Layer 3 of a small transformer language model trained on English Wikipedia (16 layers, counted from 0, width 96). Numbers have three digits each and are written without spaces.
Take only the direct path to the model's output, skipping the later layers: a vector added to the residual stream pushes a token's score in proportion to its dot product with that token's output vector.

Output vectors of the tokens that the questions are about. A number n stands for (n - 500) times 0.0031.
" game": 343474517398514602658301569568522532415575475495438369420562671418435274609711353639488409792519320490631454359441476550291473685427581509554497417504461513598327562691275471563476456489428457671575445476395537445419508454771386448637535392482544318436322631626442590455546746549477260706
" finish": 297457503516537580715460664449678688539597358447492434301507726622310393481635417716430333718437455523324343271288505349453332461458330598451470335560631423617265829517089300379611500551361634766490387459688487458350318604794523371547492353432543431431423585513572567430486776331301605473
" theory": 440381658467729578596372515248633500385431206390486477460453696535539528617683226567711691777529354703413445470312274469468545668535480538564478338524318418616442648562527421515652817419489133678620588506463364465477211536543371416525508367467543300503268695451440641472522548447470516642
"acter": 564404424448621656480377477314715722390597422309535454476402495778761686607826458801632350738486564539403332553399331375350585519355407559853538516683404457444391915492310421518473744310620391538473331521559254384685170606656426263439241577278452246303429721504492625394294455300473554660
"anguage": 545709184624767608462366329325675563158576286445713550532742686572480393639624245572666578825600550406414385289339219509316450474667425459656349350699321444813700569741248317687612601397335123569454464259392456672491359690617286424571250588281472517287476917496534423377513601348388275617
"ner": 500542660538452731562585561695927468133607272651775454348479676452674571390663196617554380810690603818343483470365386512304348427367643512552564500609533459524420619514552288546689601310478456506409392530594330510436251527425434535342239440439647461435454580699613673511482642524373282447
"aut": 358427435491508635492366757564612685439539523612393405321288737573485642509465439519557730619477314405611558543387397493413751488354388593513491370645589468484593719475432289496660667410511504484249480579459480556490368515380397408254657594395636470557469569394465769445544591263328428651
"inem": 380361625500567504509170527405698582533556517528485494599423676404414647644716540516542622727311635515392605193419214560402412484428350421589420226695478412410548772420488367605735496416313509516539507654546538643395235454709300564510372335329481452310518639622644422379618500534333433401
" who": 448586552376443507535519514674601647630390258620596570414471599494389607397620547555535644664579611520570527596310577529338328833458485555588589370500328645542666504523397307466662608665426405583597644426469427572518483333366417360471363549506458563416247724581538446445420507328363233339
" centre": 545417554453616661749559623440700412543616609424417607474643579645448514425681368500647454686489621431417466281323420434383525529345291551655514460518329562527260441483349496510723663376413252693348544476661496632485557489642268435491468474436511355547360761588626566466456645371313496693
"ortun": 439651287474491664784286671564490673101599298572638305265481585745459546602533625471694534743587710598383459403321543232569491569365505652602515364569282190583582525554495212699706725461495240533370618588542521613735317560659518158559553474244416304554600737677702624635393600367252434646
"orter": 279417603437383709723554528508741573412632545604872521490500615575511679568795330538488656546589674443341416288447473584325411573642475589533424345645491274439543701474225319908708598458356552506469607561636283468674484250789333338711628389244560401459434636720741815595566558500297421513
"ign": 500590449415427528394512760429409561520677358550324642248689527550378605519618384554537599563375329815444371260448433609489568652580478396603528389648507510523383427565354412609386708566586628457457451430558481433410427620428497500474274634334383624567549530561572306466619527620577585390
"\")": 500729459573667516622424637432815616577577392533476620473620614770690401555666603500654518970481755557375345448326506514447603781556640889403620297716581505450541772677333278510482650283525125716315239430584390575654334224692103482420345607420593245298446618593318322315589675254569403755
"eman": 232388481650514645365451656447805735396561353616245430292601588302518740405624319590631429766655550521247443255374416504380258741445466475724399284658672500480195635395311254570651427341340521544469561500204475704632296460377392297542313521404566433459371539531289645515685743649576294320
"ious": 324571489514387713424377578589775649636167523384529417262677787390320660520678689621578458716477658646426492530640574379250440427768454460707617236622565443889273358454435373425413683571522154530500396567508397431730363630597631505712336480349364553400296670523391590422540583359694546516
"stone": 392444356377660663683653689485496574301504429424551417159503505532553459265785534621777731590420574539456356304481519368263362434581558787620466346688244347766449686439466265452717854403371331656479511487484396342478329440413532412483666508445722383489589433574647598435468589278533326527
"pen": 349400569521540747480735805712443593411712369523673384443580605602546485558495350495720414774569624559526534541274296637406255387587548766537504433677412508476317679464531380551647500478340334543627325628557393526761427270855238338363268438414464395357516571647676347383489784355535385458
"ame": 603555405589686555542400678379778480526566331640372677553389543408500418688586476444628639654592783562393570341500549483605485679686323496523538144681547428479571573522302302570441569366242535495738314557504378624402550240480496333634441553375425400565545500456539587683477679471609603413
"ients": 279697390604640496657545487526598412268708444280552404451500671607606638630639414648564733577451717737436246418330360367655486451274545384470407272605548626675344674562635372577724540292496201558577253591380271418452228367762432426483655426286442349470490619539475428558457561628463437606
"Tr": 443438434468652613515359544608536647229586602578519282337475462600629470549682387427485444729645513576481375374465239421489527475363346377536404488658475469643486521459503324400654702434440406658528386536516387538597484418419471574570418670388451323342528611644438618366565600231559619459
"ram": 602393534562636487765496665415591513247496482259496312513309648521771466494563391665482530677728764720316598266405256482319454582515517489549554396658554350500428648393558250594524548409369209477664602436351558345507505389475551361633487455382487389613316495258603623453341642349476364377
"jo": 486442394617315633567567596546460639588604582510413555587578830520350536363560462588595598727434682439588428270476422515518556651506515556639542410717452391552269565586425188641572468537333377533540543442366422695488160497323545368441667575422478274473564592599549590319589520533437390574
"here": 353597414399531669876248509356721632467703318434656354564568603500544653440433451473886641666265444680309538426555425598418422546351356424781521575654791537462621505631382272392829537414639544500482275210393448500614474476481364271605438440371451476376316777540675559504599647448521593582
"are": 500766512526496628480420694442742433296626452747463620417497532445497406541618551533548625637459397483333349414562549458537488474530336326693427442646433466426342428658363496486690538285557335460321325672402422570578399605571575325423547457394540231567420421470716513529467645488479592507
"isted": 522583548675455491461416509436495729195670361276335531566803485682553375552553168569544286693479487555321449260341500484252471631624367738762445320644483471569592439413491375671458675378339470574396520666469655577582421288716288323630327833301460480452321768660549500646500793573496524550
"sis": 356259550590575735469588538407823490317406274340491425292611743659570388634511166505496838749616602610513334366435231576633280322504300599719512289671491236659341579416443431518550634303289204565645191409491571752430253474682336462504534224402376374492401580572575678374658532332363475575
"ople": 536565387578634699584495289362364666646529217381568539337508540391605571386771526738661727806256571630529500401199219196366537920334287641622358341746703673623511787650413238436838576255321287564658395349184261705540302516522451117606641585370401552259241726574388588412634589500241270476
"ounds": 516398417529545541686435699500663673408804388374531599333440327363490633628533525667467568883332348580404434472407565234606564849466457730442678370648450492566359389655541490597691453530557250522571432503520469449609533554738278377373467708221585377418495445692622474480442391307583634568
"im": 515553469376441392459450453469530464255547323599338491503441503606451459574456152397464418655455528550497622457514614559604562480457447631686454346506579552575474349485447451705441543426407367401578279611372368447302489638583500584521503285416382493464408393407578486541492539648539387480

Each question shows what one neuron of this layer's MLP adds at an activation of 1. A number n stands for (n - 500) times 0.0011.

n213: 238506558539468531570568561489494520787517477518452430555566589539514541578560473581647542321463742466506644540326534539438436541429524527506415373481509412532312638423451574432414321606598472533652562645558272382667523484640506531517412356600585598306508541573575536465407454405509553589
Pushed up most: "pen"

n240: 272671520659634542543559389279684418365402500413507418422592544503404670493378403385625379593355432497497595452647411314484493480483460547340415274525557534409653430345512732554343361473406544536588586551581605481521487506528560632481388474442440733404366457515503574693252378567572526383
Which of these tokens does it push down most? "jo"

n198: 410491592317506293446641452555476551549619448442590457513303520478569419552249565635292520465338415473659621555423480404561544609577588426406297448524432610553361436451497527509459413585603457371528560357302546307683600649585667497494621522370393422593509452637539595334448506664598577294
Pushed up most: "ounds"

n282: 483508648458617368535463649458405512438804543554369304567446403394470627485454595456414608554532474413339556508417447519491626369451440595536521319680635503468571541614530614537583497564455341706503538569611403362533454521461537486554485264628432451319586462448409547328404357486647530479
Pushed up most: "inem"

n76: 443483580534592635497446562514486291420552381625558506500390481569334655543509411383479497497430408480432451595413673421497527529560552606486706512559619433447631749467500491442637362373663506685458614478418457544444426476469543514621342506440422385474611545299740413588334424365593319620
Which of these tokens does it push down most? "ious"

n376: 530582507379224633450485336674443706459439493688706430574400560503463453569469691568469366601451447500736535461393574493696507335425456500803376460742409576690355280407454556449608633548548266377652550438614717587599465587697476480490566629500579538335534529500413493327527451438365565308
Pushed up most: "ious"

n157: 625237535600470468306551366496340507378561303553857317626482450487440500519643455425584463591684496553496358544555233571435396424571623470632841662443500521179609544344703441482665529504597572537399552685634438585528677422500568622417604555614561699261539534351581504620543489576436308654
Pushed up most: "ner"

n264: 476369484415626463683517512460693316588570568668487576428629724624464515516534547540425528622447677545458445468457612299295462467507419622530602507514442438519586595506418664509576544378354583672453541480563223422459594511725515479598566332257319637428675589601410554465372484462405606497
Which three tokens does it push up most, strongest first? "orter", " finish", " centre"

n243: 465447352143719504438613673542559628281408582522418531551471297386531351417367507356763536429384555640361770427418407514539500561508523336313401417532447431558393457567534391595480388607271379641625238447604272587353576437416500461482515550504521540361664640419663310591563313473478715520
Pushed up most: "ame"

n350: 462471531597657659396372671542379497216565392637425269553690623598323392606388715539513693647381560689427534390589485532507366671280614497532577635241510424560480277585373645519608467448494572529564689434471484510531460521632506555533517490682477434558545426554484402451445553254463469454
Which two tokens does it push up most, strongest first? "ortun", " game"

n82: 536476454688625524255467459394515553421446383266701389441454503464521485400506418620657503411438563401685477497659509405485444588556716433636434584424593656373371500665471520591633509572497308714591440477321463590503668446419554651567643512259400546408512570642571408457431568503431306434
Which three tokens does it push up most, strongest first? "ople", "anguage", "ients"

n166: 314644657565596372421567425711566616455535494625547431451387326506650328415604414461377354476542497576465338479461473381385497555406456466668606561569419599601510394722555315494524542534551635574622500558541487503463667509405703726369689471566558529349585473705463444454640519273566594275
Which two tokens does it push up most, strongest first? "Tr", "ner"

n18: 490384666717507500537443377506389427439529327432368472431542613456717431346513271599405524751516540369386452382591307509581277391352449480439604338408596506497607493609503274429445579472385435711383580510522630434547464482785596417413635336465535296522459446606478557423737484444614470485
Pushed up most: "sis"

n204: 404484340320380536467468430481423547526432529206408391374689443556487595538372450529734449572721416567433418555749624462568450338514634422458426545478442406390412514509494624607494513295432477886560295465605461325697401564484606387685531665575361338449439331548357573583564526537601497543
Which two tokens does it push up most, strongest first? "ious", "acter"

n258: 555582395475611489480407449631548480621660397469538472477487494560510522396407575475623661321443487649664291482470619734503693670550542414490537699701243535343427514660291539624556560212351753370459476727561566403411537509610555458339395460716464427467680476557494596556559490481452613519
Which of these tokens does it push down most? "ious"

n172: 663447454620534460480457271368591428385441607514503529923324427567284481343487579544450617608527483145568509345473509464424469383507405649569538380511496567453527394519396330460396594550352669551258534574633344449459361472464500543510585614556391598537562376500716432437493460617400576321
Pushed up most: "inem"

n348: 550665716400503540528437529479556444288479400586399718602530439497550441370604535268454419440225491473509537364634537609446547541608439708351503571418548678377564447412457507341451742306455470581503566462556400469590380615434416425572494625390575525490405494359330430431357344520562469614
Pushed up most: "\")"

n375: 432603409470461295597455418384500461537547475378480595455175543451317555709541611572700532283331603658525371494541559656723691491592367398453416550653500409497563604538655367372491420359497453384555396356371371465594510433633332649406480468679547382598463513520515390432456589644441565530
Which two tokens does it push up most, strongest first? "ients", "here"

n284: 543525544564339371597668579497398571444562551385635463465553474606463314526541602383490599434430709546488653462708447534390587486739457411469448517507589445289604337594432599534515392446292547468574396673546399420373676573382453345497275516450553315521411500615738555571531500302542755479
Which two tokens does it push up most, strongest first? "ame", "orter"

n17: 488427566398509336462453392549527440457643494400320483412565565542407416630258571473432500416369248624759543563413577446417528567543516622491401395465601509494580358517564460448535269539540552324554459379599632309698622460582387467408507369276295359548554267522569434494354578506567667520
Which two tokens does it push up most, strongest first? "ounds", "im"

n125: 485534396500519521516486371547383552472328487520467320423579326434451601453634376531653515632497607559559515482392462534667675431712363556472438544668503582702484622627192740425404666267425443592649546356392437446485494579488422534607503570753563478588380399517420580530615742467539392631
Pushed up most: "ople"

n307: 587677454563375365456410468500439178490510464265500493574668394377423458583533531305563573545693730445497574537325561599576341330682232569461537430433413357295679649540353543588444216567402562412656531430449457543522554500506409555572521384432484436235642480368410535407500593553520627509
Which three tokens does it push up most, strongest first? "ame", "anguage", "inem"

n6: 721667281598552518363348531547494529494447379357580415619671544532561522280548545389378447603439620491602364592510400555472474600534413560459507399679654430332592336681518562334479497568419405375643353335537316529494581718553650541585230522604393561412392490688528571377462478361457520512
Pushed up most: "anguage"

n85: 443516641445397525444479497423465158628542412612490521283497631579513425561484731716591566618640513456361346542568485632609460585528486419538467449624258444539558649355277342375512647507379500599527620411406581647609562491376443484645476673629542552406389503641525738329564467411397383503
Pushed up most: " who"

n131: 490487238425282589362364457309523600600587436673472808497605441432578674461476526500626537486660704232589569440436450579631448552701450370417448596481322425401608400538388551473621442525520550539393396393217328527494411362507600427685504435516520476395424346589549314672660476706458468449
Which of these tokens does it push down most? "ram"

n84: 463466453460328549609302397398654511564558486529163647238671387494427447684531324545244367496548605591570609481345694497442532500645482521409475591508392444535541643359370649262681545730520497683486549605393524313428437545537632371326380396346561597687477426590467424701486524350553479516
Pushed up most: " finish"

n21: 554563494435719497349282460506280375385571433480535518506483508619632718576589368515486451573461574688470521409500598387511534457647480630232554415428371583494336555363560548429437393464514503500352474415462514396441410557541505637652488559564605441645530457439567527495593508529529448626
Which of these tokens does it push down most? " who"

n145: 637426569513385418460458552321485338518392387733435455712417511462517376397476503610500560395293612465283450467554439540468710492497547367336632516490494334301527715470371619438542452446471373851561577616451432530486382417368351535429538563435594455381468540543448376489523521407411448564
Which two tokens does it push up most, strongest first? "\")", "inem"

n14: 452539393243359412447266363549593374449515626625590592382390255402393565400361363644614373433429541587467517340491554559518535442503529452594689448410668388475537409549512596458355568431512436488500484578470641525497537514675579833659562358533546373551452586528589458575361522570604446410
Pushed up most: "im"

n251: 278483436496561511599562468361575486470526487374573414211453475427532461475668494496483475612487394739510559597433516487384760503337574542533613387658665461337346269522487457563519314532628414572370287627523510372458429267687612767643631648379546503325542583512393474484428527640373292371
Pushed up most: "ients"

n83: 610483446417389481552467490322600591544480483635496471600700544661661576457459581708712456465208667433553373554490532378520423494585375663463549504504286333821711519367439544433583737399460581461364616547517608407393328554557510567415377681410615579504384465466655641577731312519542627609
Which of these tokens does it push down most? " game"

n302: 530663632696476659555500412443608621374845369679612633462423673555484422468547529357371630451486538553415472378500272441540376433318380602292268528458500400585500692610611478384605381708387426560331656432598647500455595431507294629490514517533587599257425465381448546459394426430625476519
Which of these tokens does it push down most? "ious"

n96: 584310565269487564575517416348356464671566664450433397594666588372534391665687540682432500520487507384693437491375509602417365419313530373412322595529598423555513416536376351266376383657503471691530599574519484448433455441544450547490514532310602322585659718488478537479535690710520473590
Pushed up most: " game"

n161: 480489332728579503494500344563486606395531422467500466526572418508514500557497320582465476521558377663640353543488431519474394448503551413548405461354458345622305535484440460557389500509328629398574680585553386788442619620364551545651503567427457625596492464456570494373415338334524330527
Which of these tokens does it push down most? "\")"

n234: 504692607424540536747645298457437286560482547549658481555256490363601273485627479630489487785391460676363513550478567444393795523558462691504348329658576715347442666470537449468313387355603378432437548599584450591528536553443645397597592391583696722636486314542486629690475598291407530388
Which two tokens does it push up most, strongest first? "ople", "ram"

n163: 401580430332555460662471618642357586527391449369431353743390538446486729522539383516398591572461494529605606414473561578604570589397673544509457251608418408297497625581520636547458440395571393614500420295575560479543358530444444568479697482384533412776462537614543465354476521543620615492
Pushed up most: "ients"

n334: 482391537493436780632439618481531494506392393589618574612487281460451381477402563870519448382443410586558436474613456564438532625568493284512458288376563509573246283506373636481568319493494459560558494540585487595476446386691577658631550642542338354514399604620664479379491509554523484527
Pushed up most: " game"

n246: 490727539436438385635371340420352344607337372436426576507385358543500425380514468493412357620565672586480528384449453703634441527482500440666465514546667516517746533469465599643682500611487497397355500643680288585497534581420507586393640381516697445526441315270520624436251744680514538427
Which of these tokens does it push down most? "ounds"

n231: 663419509535548409668518503427588626384459313569360459617519402552529396483555417533467508594417374452342500508604469322462407428539549477481449514559353663489418530515316470652534450588438511594489517509359617500416425520492378619606407561739408220445406426565529500531524442357356449562
Which of these tokens does it push down most? "ious"

n250: 429568346385625605503482506630355571572422474679507429584549630515475385389619591597460637411340594403632387518582583468477591384646441531714527430340517538500536384402640686406606313202552566433625436535567543413610634463597750630516356623735395383504349463410602631351523646444405517754
Which two tokens does it push up most, strongest first? "ious", "are"